Layer 7 of a small transformer language model trained on English Wikipedia (16 layers, counted from 0, width 64).
Take only the direct path to the model's output, skipping the later layers: a vector added to the residual stream pushes a token's score in proportion to its dot product with that token's output vector.

Output vectors of the tokens that the questions are about. A number n stands for n times 0.0048.
"fore": 109 -195 112 -213 -86 -81 104 -56 -26 -13 -54 0 27 -52 -35 -107 74 17 -72 -126 -150 282 179 -55 131 198 33 -27 457 45 41 -83 -49 85 16 -105 -67 -73 -104 305 4 -188 -193 -48 105 -88 -98 -305 151 -82 183 -61 183 -89 -17 -46 44 -265 340 118 118 -180 -44 -81
"cious": 138 -245 -3 80 -218 88 74 43 10 -13 -36 -97 38 -84 -117 -133 -56 67 -10 -20 43 130 194 -209 -291 -61 -4 -22 -45 -259 138 95 0 200 -58 -205 84 -73 -26 -78 -61 -25 -264 -100 126 -263 -117 16 188 163 203 131 168 85 -21 -66 174 120 157 353 203 -184 -119 123
"}": 122 86 15 -99 -10 -91 -129 77 109 118 27 -142 -20 -181 94 -11 140 38 -54 222 -22 -64 96 -163 25 -76 134 12 168 123 50 -77 -33 3 -43 4 88 3 167 20 -115 -99 -64 123 -197 -80 0 -15 140 -61 26 91 -173 -108 9 -120 -115 103 139 6 0 26 -151 85
" Census": 109 139 -85 -14 -253 -48 108 160 -325 -87 -145 49 78 -29 99 -141 -112 -70 -70 -120 80 175 -77 -79 -181 -145 30 -35 301 51 -282 -133 228 184 -142 52 -21 -151 -302 162 -173 -169 -32 22 -191 -33 55 -79 261 -129 221 36 -317 -138 117 -71 -145 -38 -47 97 65 -236 5 62
" films": -9 68 -24 -179 55 28 159 -8 139 35 -187 -63 69 183 -335 -98 -183 -96 -251 -69 -133 -123 41 14 -173 94 24 15 188 -115 -78 232 49 -98 -114 -266 40 -98 -310 -29 -75 -45 -293 123 -12 80 -17 18 88 -118 195 68 -118 96 -176 -2 111 103 80 -11 57 -20 182 253
" education": -173 88 -117 -81 -138 9 -29 198 69 -124 22 -33 68 -145 -140 -46 -46 24 -202 -42 -127 25 25 25 -152 22 91 -19 45 -206 -18 69 212 114 -117 4 100 28 -86 74 -13 -204 -121 -64 17 62 -65 56 298 -92 276 14 183 147 83 -60 -8 182 24 77 135 -47 168 24
" urban": -93 27 -52 -44 -144 -3 75 -23 -59 -179 6 5 33 -21 9 -58 -39 161 -127 156 -20 71 -23 8 -83 2 116 -27 155 -115 -93 0 -11 173 -137 135 80 23 -182 95 -11 -212 110 49 89 -108 109 37 136 62 134 121 -16 37 22 -38 13 81 55 48 -18 -150 111 59
" version": 31 52 -66 18 -10 46 -67 147 -54 227 -148 -92 29 0 -52 41 22 -20 -31 88 -89 -7 -52 29 -73 -15 -117 23 96 -71 -137 195 -52 -127 -156 -295 -118 -72 -79 -199 -19 -166 -8 169 -97 -22 -114 -150 40 58 146 202 -287 -3 47 44 -81 26 254 129 75 -21 18 20
"lis": 93 -8 -93 110 -187 49 85 103 94 -22 93 -80 6 -14 -134 224 -108 47 -74 -60 84 137 -72 -122 249 169 66 -33 73 -172 19 75 87 125 14 -4 127 162 -80 -50 52 0 -474 -48 61 -61 -129 -113 125 44 -65 49 -63 90 193 -10 70 -152 117 -156 87 -188 4 167
"ament": -7 -30 -68 19 -126 -204 32 210 284 -114 -157 -16 122 -78 14 -212 194 -142 47 192 135 42 227 -171 -348 185 -188 15 256 -282 -154 -9 53 227 -106 -87 -110 -261 -85 140 -195 -274 77 123 87 78 -74 -248 40 47 -11 118 -139 -105 41 -14 -16 91 22 -106 -225 167 -48 -180
" Affairs": -100 -176 -30 -152 -155 -21 -18 -95 -121 128 -235 -67 74 -103 -68 -3 -123 -105 -334 28 -127 164 -74 -129 -36 -14 -75 27 -144 -58 -79 227 162 160 -37 -116 -65 -107 -178 69 -121 -215 -155 -137 -31 -11 -80 71 199 -56 127 77 -151 146 306 -23 416 0 12 -8 51 -32 115 114
"rol": 28 22 -68 -62 -88 11 97 -88 20 129 -165 84 -12 -78 -49 -17 -65 78 -193 188 52 186 56 -139 72 180 -58 -48 -33 -42 -201 -23 198 174 -49 56 -50 180 -73 197 -163 -143 -208 376 184 -123 -67 -120 -9 -8 -43 -16 -106 234 -207 20 207 3 205 185 -113 8 -70 174
" agricultural": -100 -11 -128 -35 -170 15 112 50 -171 -127 -106 70 39 -77 41 -123 -41 92 -254 239 -47 34 73 -14 -143 29 103 -19 195 -163 -72 103 67 180 -127 124 16 114 -36 76 -67 -265 47 3 202 12 -32 69 146 -10 253 119 -46 -9 -3 -68 60 48 10 63 -97 -119 69 168
" districts": -71 -23 -5 -77 67 -6 181 43 -69 -139 -45 39 80 102 -32 -107 -29 132 -394 50 -124 168 -82 -28 52 44 -100 -2 104 -52 -179 -69 260 -51 -111 46 47 53 -177 178 17 -286 -76 -104 -129 76 -16 -106 0 -153 135 199 -86 154 73 2 200 24 -62 -37 -45 -160 80 81
" Career": -239 54 -65 -40 -116 -86 94 143 -28 -132 -236 -140 18 -57 -70 0 -195 -136 9 54 -181 55 103 -172 -118 -14 -79 -67 -54 -44 -167 82 81 -92 -40 27 -48 -159 -183 116 95 -53 -247 133 30 72 -24 58 301 12 114 -39 231 62 79 -55 -217 -173 86 26 -151 -79 -28 8
"\"": 65 53 76 -26 64 -276 -184 -103 65 3 -41 -92 40 -3 36 -55 14 -31 -83 87 88 104 -140 -5 -216 -9 124 27 70 18 123 398 -118 -62 13 54 28 114 -86 197 222 127 -164 0 -87 36 56 3 38 64 -138 122 -200 30 -124 -8 20 227 7 164 71 -112 -36 -74
"aking": 25 18 19 -191 -57 7 -24 16 215 -80 35 183 109 -42 -104 74 7 141 -221 77 -94 277 295 -101 -102 -105 67 -20 225 -85 -43 36 105 344 -73 -57 32 -259 5 -90 86 -71 -228 203 -269 -76 -65 -130 127 -21 286 113 123 -70 -148 18 286 -111 75 43 30 50 -127 -85
"oj": 83 -143 -68 -88 -24 18 16 139 62 -222 -100 -57 83 -76 -24 -12 -25 47 42 196 -146 -79 -24 -82 -161 234 9 -27 135 -138 80 -86 32 158 29 -71 -51 -44 -91 62 -39 -8 -125 113 -87 -231 -191 -172 83 -75 -32 -104 -90 -42 -36 5 146 80 16 -158 -56 -129 95 266
" conference": -161 -35 -41 -66 -18 -156 144 103 43 66 -26 -111 24 -56 -40 -159 -55 24 -224 -84 -60 -7 25 -8 -72 -19 -226 -27 175 -237 -74 -3 311 92 -101 -54 14 -193 -95 -88 27 -201 8 101 -105 53 -12 -17 220 64 160 123 102 54 215 -19 -88 24 120 -168 52 -40 180 -134
" pandemic": 21 -216 -218 -121 -33 -50 38 266 -6 -105 -172 -122 45 164 -14 -160 -243 -242 -293 -137 84 150 178 -23 68 -16 -148 -47 212 87 -279 248 128 241 -32 -43 -146 -93 -424 -242 217 -226 -88 5 -251 -48 -12 -48 109 5 55 175 -59 70 -77 -45 121 122 99 -57 -55 38 125 5

Output weights of attention head 1. The head adds the sum of these rows, row i times number i of z. A number n stands for n times 0.00056.
o0: 172 -128 155 -153 -3 99 78 -210 -66 30 -70 -8 -33 99 -70 97 -35 -60 30 -14 171 -109 -106 -82 26 27 -49 223 31 -7 205 158 -136 79 -62 44 -137 -93 8 101 25 179 -78 -112 9 24 -116 64 -60 -238 70 -62 -59 -121 154 56 -62 80 59 40 24 -46 -85 37
o1: 6 -17 188 87 -42 68 78 104 6 -112 -47 -19 6 -95 82 -166 -130 72 128 144 56 -54 173 128 115 -219 12 108 -175 -227 50 -49 -48 -273 39 77 171 76 -164 88 36 85 -103 -71 47 7 172 58 22 79 -31 318 -46 -49 -82 -73 107 -5 16 -82 -54 -225 129 121
o2: 99 -27 108 -32 -48 45 -20 39 78 82 -44 103 -368 105 55 57 -319 44 -23 -135 -75 -109 40 -24 -27 98 25 31 140 55 62 102 4 -84 51 174 -53 3 -136 37 9 -3 102 -56 104 -80 -45 23 -88 -285 238 -8 58 -50 177 289 139 18 -93 93 39 -58 64 -16
o3: -114 27 -59 161 3 19 -6 -51 -88 42 -45 39 183 -147 -19 -4 94 -165 205 -47 141 -66 31 -228 -106 -30 100 88 0 142 -292 -99 -67 -98 37 -149 -32 -135 36 59 -16 -103 83 -43 -115 26 -50 -121 -188 273 174 134 -49 16 32 252 -82 -113 -4 -19 50 278 46 -222
o4: 193 -94 168 -128 -4 327 -220 31 98 204 -151 -27 21 -32 7 153 202 -74 100 170 114 -92 188 81 75 6 -17 -161 -28 -148 -167 93 218 31 -63 59 -67 -73 -15 68 193 43 18 250 118 24 86 -57 50 -183 -60 -27 -131 175 -55 237 88 87 -157 312 -65 75 184 -132
o5: -161 15 -214 151 24 -241 -69 105 129 7 130 -106 105 -292 -146 -1 161 9 -152 179 97 -12 119 -221 -241 91 -147 -7 -14 -96 -61 -91 216 -107 58 -18 93 202 154 -113 157 -60 -221 -41 -135 -17 116 118 -35 313 -117 -179 -45 64 -210 168 -129 175 -71 -67 73 11 62 -239
o6: 88 3 -171 -21 199 60 -120 -226 -75 322 4 249 -214 -188 -61 75 197 1 208 -155 -35 36 33 -194 147 40 140 289 -44 14 -77 -58 147 -121 170 51 -132 102 204 96 162 102 -71 150 -162 -134 3 -49 56 31 82 -51 -155 -76 -143 88 -82 66 82 -64 45 81 -48 -45
o7: 184 -49 2 -137 34 6 108 -123 -201 29 -4 86 -64 -48 -10 -266 -6 14 -66 -167 -85 15 36 59 220 73 1 -2 -32 19 81 -16 33 67 -62 107 -208 -60 -74 11 -23 -110 99 -181 102 -123 -75 -48 15 -219 38 -60 -49 -215 242 -52 207 -91 -270 -27 -63 -72 -70 -18
o8: 157 43 137 -14 9 113 144 186 48 46 -16 153 -264 146 279 -45 -246 7 24 1 118 149 2 170 290 -49 -158 -21 -32 104 102 108 24 -61 -105 -214 198 -98 -20 43 148 -77 54 -133 59 -17 -153 -67 -32 -52 -270 294 7 -88 281 -139 153 -94 -22 227 -76 21 237 -2
o9: -5 101 -98 -242 18 -30 4 -32 -179 74 -96 24 46 125 -176 42 279 -154 -79 260 71 149 88 -148 -168 -105 -120 128 5 55 107 94 314 -73 -29 -199 -91 146 88 4 76 16 80 190 109 -197 24 3 72 -138 -65 -86 -94 150 -121 127 44 175 175 241 270 267 59 -43
o10: -11 -53 -100 102 27 -5 -51 -64 373 4 -14 151 -164 -151 -47 -110 215 94 12 14 152 15 -133 -192 -39 79 170 -206 40 -118 -160 -128 -27 -86 -56 -71 -196 47 119 8 120 -124 15 22 -99 -91 4 149 -170 81 -42 97 54 -43 219 35 21 63 -175 -142 -229 130 178 49
o11: -17 20 -114 -64 -22 24 -8 -14 7 48 -104 0 -191 -23 92 -269 -129 -20 -249 112 -18 -78 -129 -214 181 -142 9 -193 105 205 -5 -126 3 -135 66 -112 46 200 -35 -95 -42 -72 169 122 -5 42 -3 123 -130 -112 -273 156 -13 -122 -42 156 18 -140 167 87 -3 8 -43 -80
o12: 126 -118 -13 -116 -130 5 29 93 168 -93 101 -168 171 24 -16 66 -52 -72 -238 -149 -39 141 -22 78 -41 298 12 -19 78 -92 351 19 46 122 -231 39 -176 -86 -121 36 177 54 33 -184 -64 36 -46 -43 74 -362 0 -358 34 11 10 -46 148 -124 -234 -190 -188 -60 50 -182
o13: -17 11 56 -18 -104 -23 25 83 -1 25 -65 -177 -287 -77 -76 48 168 12 -220 172 7 -132 -108 144 -186 -177 -138 38 -8 210 -205 90 -5 260 -14 -171 75 143 -94 -94 -83 87 244 18 77 135 157 -162 127 -198 -102 -370 -28 26 -258 95 252 -90 -19 258 -181 159 35 -99
o14: -30 -70 8 2 -75 96 -74 -171 26 65 135 80 156 -149 20 -208 -15 -98 93 -234 -61 0 -34 -25 -27 -162 17 -282 54 -263 4 8 -23 56 -108 186 -29 -13 41 -140 -28 54 7 -150 -140 -85 61 279 -93 -100 -65 -46 3 22 42 29 -124 52 -122 -241 -31 -302 -154 2
o15: -206 -104 -18 166 -32 -148 35 -106 -80 -235 -48 -23 217 58 -258 -125 -147 296 -150 92 -137 -150 -109 -147 -140 60 -12 -61 78 38 38 7 79 -8 169 -111 -44 17 -113 22 -270 -43 -266 -7 137 -2 151 121 -16 132 182 -226 130 68 -178 86 64 -6 55 67 -83 165 1 99
o16: -28 -125 -83 32 67 8 -97 -31 142 -35 27 169 -71 149 -127 125 135 18 108 238 -112 -256 170 -37 -180 -158 32 -78 105 -101 136 -28 33 29 -124 119 -85 -184 182 164 65 198 -71 223 104 -291 133 41 -70 164 -167 -105 24 -159 -98 117 -11 345 -45 50 203 -12 -351 122
o17: 115 72 -103 -23 -17 114 59 -12 -197 -52 -42 75 -46 1 17 -76 111 -66 277 14 7 -15 -97 173 -20 -251 25 -153 99 -175 -169 0 -52 165 -254 56 45 -64 -69 125 20 147 178 153 112 -192 34 -2 106 -251 25 17 15 -67 17 69 -93 -69 -106 16 -120 -55 -86 -9
o18: -170 66 -287 234 85 -204 120 14 -232 -118 -2 30 243 -54 -106 -50 121 139 1 -45 29 -36 -215 -120 -14 -116 -274 -320 -17 -159 -12 -28 31 -57 130 166 -15 227 49 -77 41 73 -32 -106 -1 -60 219 166 -99 -27 -34 83 45 -40 23 -40 -310 98 -196 -116 112 -206 66 32
o19: 97 -74 22 -68 184 -2 -120 -155 -73 38 -112 59 155 -46 104 -135 66 17 37 0 29 9 66 -364 181 62 102 186 -29 125 189 -56 64 -78 -70 -94 -94 -75 194 113 -9 -85 -146 64 -168 -5 56 0 39 107 -147 -218 -224 102 21 -11 117 -51 72 -19 42 -66 -160 52
o20: 153 -33 120 16 -117 -6 100 184 -72 -188 -62 -171 264 93 265 37 -55 -92 92 33 57 56 89 173 57 15 48 -69 -148 24 -32 76 -68 -196 48 31 114 -100 -125 184 59 -31 -80 25 108 64 49 -229 142 -145 22 93 -11 72 42 -135 132 -152 -56 137 -73 -103 176 -65
o21: 34 18 209 -290 -190 135 -46 154 -109 21 -200 101 -281 256 219 145 -60 -131 34 91 -56 -69 -7 165 -8 -198 -58 337 78 230 132 -77 -125 -18 28 -112 81 59 -190 29 60 47 174 242 295 87 -150 -261 19 -465 -12 -10 -65 -22 63 75 152 -135 128 358 148 -83 8 89
o22: -69 87 41 -23 180 133 149 61 8 87 250 108 -280 -2 -118 -16 60 -91 -105 -74 -277 -110 -157 -101 75 -11 60 -199 -63 -44 -72 -18 -254 145 -73 38 -213 241 122 -211 -1 -224 160 45 -31 100 51 51 43 -219 -193 -51 48 -15 10 -51 -91 -128 -102 -20 -122 196 187 23
o23: -214 25 106 -241 58 179 -27 -177 -9 224 11 101 76 207 -133 228 -98 22 42 -168 27 28 271 46 28 77 226 89 74 159 77 -127 33 27 45 -104 -157 0 71 139 -86 -173 -98 15 -255 231 -65 -13 101 -101 70 -56 -47 145 -56 -116 190 -18 240 -194 229 -110 46 131
o24: -91 75 -123 -13 38 -18 -6 -60 -111 201 53 -159 -32 24 -230 -46 -64 -7 -142 -53 -259 -21 6 166 -30 9 65 -317 3 137 -149 8 104 165 -30 78 -32 30 55 -132 -13 28 151 74 -110 292 -25 -23 10 -42 51 -11 7 85 -74 156 -223 -194 19 -99 51 104 1 -172
o25: -45 73 125 8 -39 -50 -10 -28 -86 -176 -6 -144 254 174 132 15 -164 78 31 -178 -35 -75 37 -51 142 145 66 -240 -5 -67 85 7 207 -129 140 -38 -144 -188 -26 62 -121 -123 -219 -65 129 -15 -184 -73 67 118 141 134 215 -76 240 -221 15 64 -13 -68 22 -124 69 54
o26: 44 -132 248 -80 -252 -74 -71 -86 -200 -273 57 -202 95 23 -22 186 122 -69 26 139 -128 -3 142 240 -192 11 -130 475 83 53 175 -23 89 37 25 -160 -67 -20 38 188 -96 11 -29 -28 71 57 -187 -67 229 36 59 -348 -26 166 -158 -20 34 109 -50 -198 20 196 -115 76
o27: -48 8 -45 -179 63 231 -183 -137 -33 113 -100 -14 -159 170 44 229 4 -183 -3 13 -152 -162 37 -197 -22 105 95 79 239 345 94 48 129 74 -12 -126 -262 -106 5 0 -45 -135 -104 147 -70 147 -147 -97 64 -189 65 -121 -221 74 74 96 76 98 -166 93 263 185 -219 117
o28: -202 -9 104 -57 -82 -103 -80 8 123 -187 -82 123 -190 -80 107 -186 -206 207 29 -4 -105 -145 -3 -238 34 -72 -72 66 -9 5 187 160 -219 -64 -161 162 133 -129 48 20 30 75 -89 -9 -6 -42 -16 117 -91 162 -101 79 -51 -195 206 -126 286 74 145 -35 35 -101 -83 70
o29: -70 144 -146 -201 55 175 71 221 -182 195 164 5 -83 170 -123 -13 -187 -88 -107 -98 -148 -44 -17 -73 -111 -19 -12 42 107 177 -64 -172 14 191 139 -26 -3 -75 -11 -68 -62 0 122 88 -137 3 -113 -15 119 -120 114 -199 212 -27 20 227 12 49 31 -107 -70 313 -197 -21
o30: 133 -15 158 82 9 -72 -2 55 -191 -55 -49 263 165 141 95 -129 42 -9 89 87 -17 -169 110 129 44 130 306 -60 -7 127 49 -148 102 63 99 57 72 88 176 157 -129 201 96 28 100 -158 52 62 61 78 208 38 -45 27 -93 -77 -180 -19 81 -181 -134 31 -118 60
o31: -42 71 -233 202 202 127 -31 -157 -112 176 -40 309 -323 -149 -186 -105 173 -130 41 -46 -244 -21 20 -349 96 -7 -97 112 60 167 -229 65 -21 85 202 -28 -157 187 160 -153 -99 -215 85 163 -54 -107 -38 -89 -63 19 -45 -152 -98 -58 102 204 -56 -158 -80 125 45 228 67 -46

Each question shows a token from some text and the vector z that the head gathered there. A number n stands for n times 0.0054.

"=": -317 155 -93 -93 23 95 -158 -34 -64 -217 -95 16 -51 -107 -84 110 95 28 -6 -126 175 -70 -76 50 -32 159 -45 -70 -65 103 74 -204
Which of these tokens does it push up most? " Career"

"H": 5 -24 44 -21 -9 -103 113 -189 117 -7 72 109 -175 281 34 -306 -21 -64 -163 -17 -286 189 44 14 -52 -231 -182 76 -8 82 -70 -4
Which three tokens does it push up most, strongest first? " version", "}", "rol"

" \"": 37 25 -132 -106 74 154 265 93 -39 5 106 -188 158 84 100 -89 55 179 35 -8 -90 -64 -11 -188 -98 -142 92 -197 99 -5 41 -38
Which of these tokens does it push down most? " films"

" was": -80 -30 -126 -48 -17 -33 57 -158 -106 -275 -22 -63 -53 -7 -50 6 85 159 -178 -72 -20 35 -79 141 -5 13 48 120 -179 127 112 -112
Which of these tokens does it push up most? "aking"

" Production": -60 -109 175 56 -68 42 -194 -212 -6 126 -126 -138 24 105 -88 117 -20 -174 38 -200 30 17 -11 167 112 11 -109 9 41 109 -52 -64
Which three tokens does it push up most, strongest first? " films", " education", " pandemic"

"at": 75 44 176 4 155 -33 42 -71 25 198 -144 -236 -45 146 -183 -196 -16 -97 -245 -81 71 178 -103 -62 -112 -88 110 10 74 24 15 -124
Which of these tokens does it push down most? " conference"

".": 37 -40 57 -34 -4 -150 179 -252 146 21 67 65 -213 291 -2 -339 -56 -131 -108 -66 -306 173 39 -61 -25 -212 -234 69 16 86 -10 40
Which three tokens does it push up most, strongest first? " version", "}", "rol"

")": -36 57 69 250 -150 148 -195 -46 -55 -121 64 -30 -10 -168 180 24 -61 -94 170 -120 -57 -296 -155 136 -34 135 -168 -73 -52 -133 -133 -121
Which two tokens does it push up most, strongest first? " conference", "lis"

"iev": 45 24 93 -62 -80 10 -75 -95 111 -26 29 -14 72 -97 76 95 -88 -275 128 1 -17 -81 -94 28 75 -33 -24 -31 26 -92 -77 -109
Which of these tokens does it push up most? "lis"

" (": -158 87 -22 38 -29 -59 60 98 0 -87 0 -6 -48 103 33 -78 -32 156 -6 -97 28 53 96 80 -29 -51 -172 -155 -2 208 55 20
Which two tokens does it push up most, strongest first? " Census", " urban"

"us": 158 -67 36 1 31 -18 158 -37 30 178 27 -229 -27 103 -205 -38 73 -206 -185 28 -43 -117 137 -12 42 -190 38 37 52 67 0 97
Which of these tokens does it push down most? " Census"

" Rav": -150 -112 -134 150 15 -20 -149 2 75 229 -5 22 8 164 79 -149 219 205 103 -23 15 196 -1 -89 1 -6 74 129 17 0 -6 -9
Which of these tokens does it push down most? "lis"

" to": -64 -29 3 100 -128 -31 -238 110 -44 -63 34 65 -8 -102 108 190 -1 -8 113 53 -15 -241 86 -93 43 47 -76 -107 147 -46 -9 -35
Which of these tokens does it push up most? " conference"

" E": -98 114 -200 -206 -58 130 -34 76 -172 -167 -27 125 123 -81 87 135 60 52 51 167 -19 -76 31 31 -50 78 124 11 -58 63 24 -12
Which of these tokens does it push up most? "oj"

"umb": -3 151 -103 -226 30 106 286 -170 19 -279 4 -87 -119 8 -36 -4 42 -20 84 -10 -212 30 -265 -155 -60 65 190 117 47 -97 -1 3
Which of these tokens does it push up most? "\""

"ks": 104 164 24 6 -183 108 49 -110 4 22 -58 -80 -79 110 -36 162 159 64 38 30 -118 -9 -22 -45 -172 -75 -40 -159 26 -38 -107 -109
Which two tokens does it push up most, strongest first? "cious", "\""

",": -107 -155 -34 -143 188 -168 16 41 63 -2 -117 -220 29 67 46 -242 93 38 -43 -122 -101 49 -51 -86 186 89 110 352 -37 169 31 122
Which of these tokens does it push up most? "aking"

" one": -132 3 -58 10 -54 -1 54 -119 -153 -202 -10 -75 -101 -3 -66 1 152 199 -105 -108 5 -43 -34 84 40 -21 15 -38 -81 113 106 -115
Which of these tokens does it push down most? " Affairs"

"O": -131 -93 -31 -172 -88 -181 -50 -14 -22 106 -45 147 -244 17 118 -71 167 141 -36 44 -338 29 130 64 170 15 -28 261 159 71 -48 164
Which three tokens does it push up most, strongest first? "}", " version", "rol"

"s": -148 65 -67 -207 -108 -287 -251 -5 206 133 -83 301 -137 142 -16 -98 20 -196 -19 -24 12 13 141 -188 200 9 -121 41 -63 41 -52 -121
Which two tokens does it push up most, strongest first? " pandemic", " districts"

"isation": 44 -19 176 -29 -64 -225 -333 76 152 172 -106 168 161 -49 8 -40 -210 -356 -25 -9 121 -114 9 68 344 -7 -73 43 -103 25 -86 -200
Which of these tokens does it push up most? " pandemic"

"en": 71 -36 -158 -30 45 125 115 -2 5 -54 37 -44 -24 64 20 -74 115 98 -88 93 -129 104 -50 -114 -66 -96 220 209 62 -3 -130 173
Which of these tokens does it push down most? " districts"

"ba": 158 -103 162 114 -15 -161 1 60 -49 -40 -9 -133 -66 24 -59 -176 19 34 -322 55 -49 123 4 156 -109 -105 -33 120 20 158 -51 3
Which of these tokens does it push up most? "fore"

" by": -81 -24 -41 -5 -33 -74 -68 22 -56 69 102 5 -39 -7 -23 90 31 2 90 -41 31 14 92 16 -47 12 21 13 75 5 60 18
Which two tokens does it push up most, strongest first? " agricultural", " urban"

"6": -65 -28 -18 142 -71 158 -134 -212 -101 -61 2 -58 -7 79 174 48 142 223 205 -138 -97 -147 -64 -162 60 -51 -100 -99 -72 -77 -143 -74
Which of these tokens does it push down most? "fore"

"-": -112 -94 -28 23 58 -7 -66 73 -52 81 137 -46 35 66 100 -51 -104 56 75 -8 75 -18 29 39 2 -123 54 -13 -4 58 67 68
Which of these tokens does it push up most? "ament"

" Power": 96 -129 -59 -53 88 -65 71 93 -154 16 -111 -299 123 -150 58 -240 286 44 -125 26 -72 -70 -159 -159 38 22 294 311 139 -18 27 37
Which of these tokens does it push down most? " districts"

" Jean": -76 -91 36 5 59 -136 -60 84 65 -153 -119 -102 105 -99 84 -8 -4 268 67 -213 20 134 -33 41 -82 224 -87 52 37 117 -8 -10
Which of these tokens does it push up most? " Census"

" historian": -134 59 -75 -25 -79 42 -135 20 -66 -69 -110 129 34 -103 47 116 -3 -90 121 41 161 -50 11 23 42 63 43 -107 -61 33 99 -19
Which of these tokens does it push up most? " Career"

" inter": -116 53 -120 -47 34 33 122 -24 -59 -244 31 -16 -35 -31 40 75 11 273 142 -52 -97 82 -12 -51 -142 112 -6 51 30 54 24 71
Which of these tokens does it push up most? " Census"

" the": -120 -102 -6 21 51 34 -220 23 88 84 -11 28 122 -21 99 161 17 61 168 -110 51 108 37 48 -14 96 13 68 78 -22 -31 65
Which of these tokens does it push down most? "}"

" Free": -123 2 -44 -2 137 111 -67 -11 -101 61 92 -86 49 115 18 66 -68 74 65 -9 72 50 -4 64 -4 -111 100 60 -19 12 49 -20
Which of these tokens does it push up most? "ament"

"fer": -100 -51 -166 -26 51 142 224 -136 59 139 -28 -181 -214 88 -378 46 131 -89 -100 15 -53 62 95 -48 -102 -24 208 48 92 75 166 185
Which three tokens does it push up most, strongest first? "rol", "}", " version"

" |": -48 -51 -160 -19 81 271 108 -66 -117 -36 64 -140 148 97 71 55 -51 148 101 -157 -132 -64 -48 -95 26 -106 117 -109 -49 56 -9 7
Which of these tokens does it push down most? "fore"

"\"": -19 10 -35 -13 87 63 239 107 -126 -113 171 -107 7 -74 -69 3 -95 -120 25 -49 3 -162 70 53 -81 31 -6 -158 -24 69 219 79
Which of these tokens does it push up most? "lis"

" Cent": -57 -9 123 -10 -22 37 -247 -119 -18 27 62 96 0 98 87 115 -84 -160 165 -184 -90 -204 26 83 201 -17 -175 -119 18 -151 -164 -132
Which of these tokens does it push up most? " conference"

"\n": -95 59 -82 -106 -12 -51 112 90 -109 25 127 -22 89 19 28 -112 74 121 2 71 26 -57 61 -7 18 -173 42 -50 23 4 102 -82
Which two tokens does it push up most, strongest first? "}", "oj"

" notes": -12 77 32 -133 24 -104 41 18 65 -65 -30 -43 -49 15 -8 -59 0 129 -58 -89 -51 101 -7 -2 -56 26 -57 33 57 162 -12 -50
Which of these tokens does it push up most? " Census"

" and": -65 99 -35 -103 -178 -172 91 -8 -32 -161 -123 -66 -228 -65 -76 -55 167 157 64 12 -10 68 -39 -125 -135 195 -30 -80 151 -108 100 -57
Which two tokens does it push up most, strongest first? "cious", " urban"

"ion": 0 -1 -67 -86 -56 -34 110 47 30 72 -8 -85 -31 45 -104 7 67 -30 102 59 45 -33 56 -110 27 -11 108 -44 -9 -37 74 5
Which of these tokens does it push down most? " pandemic"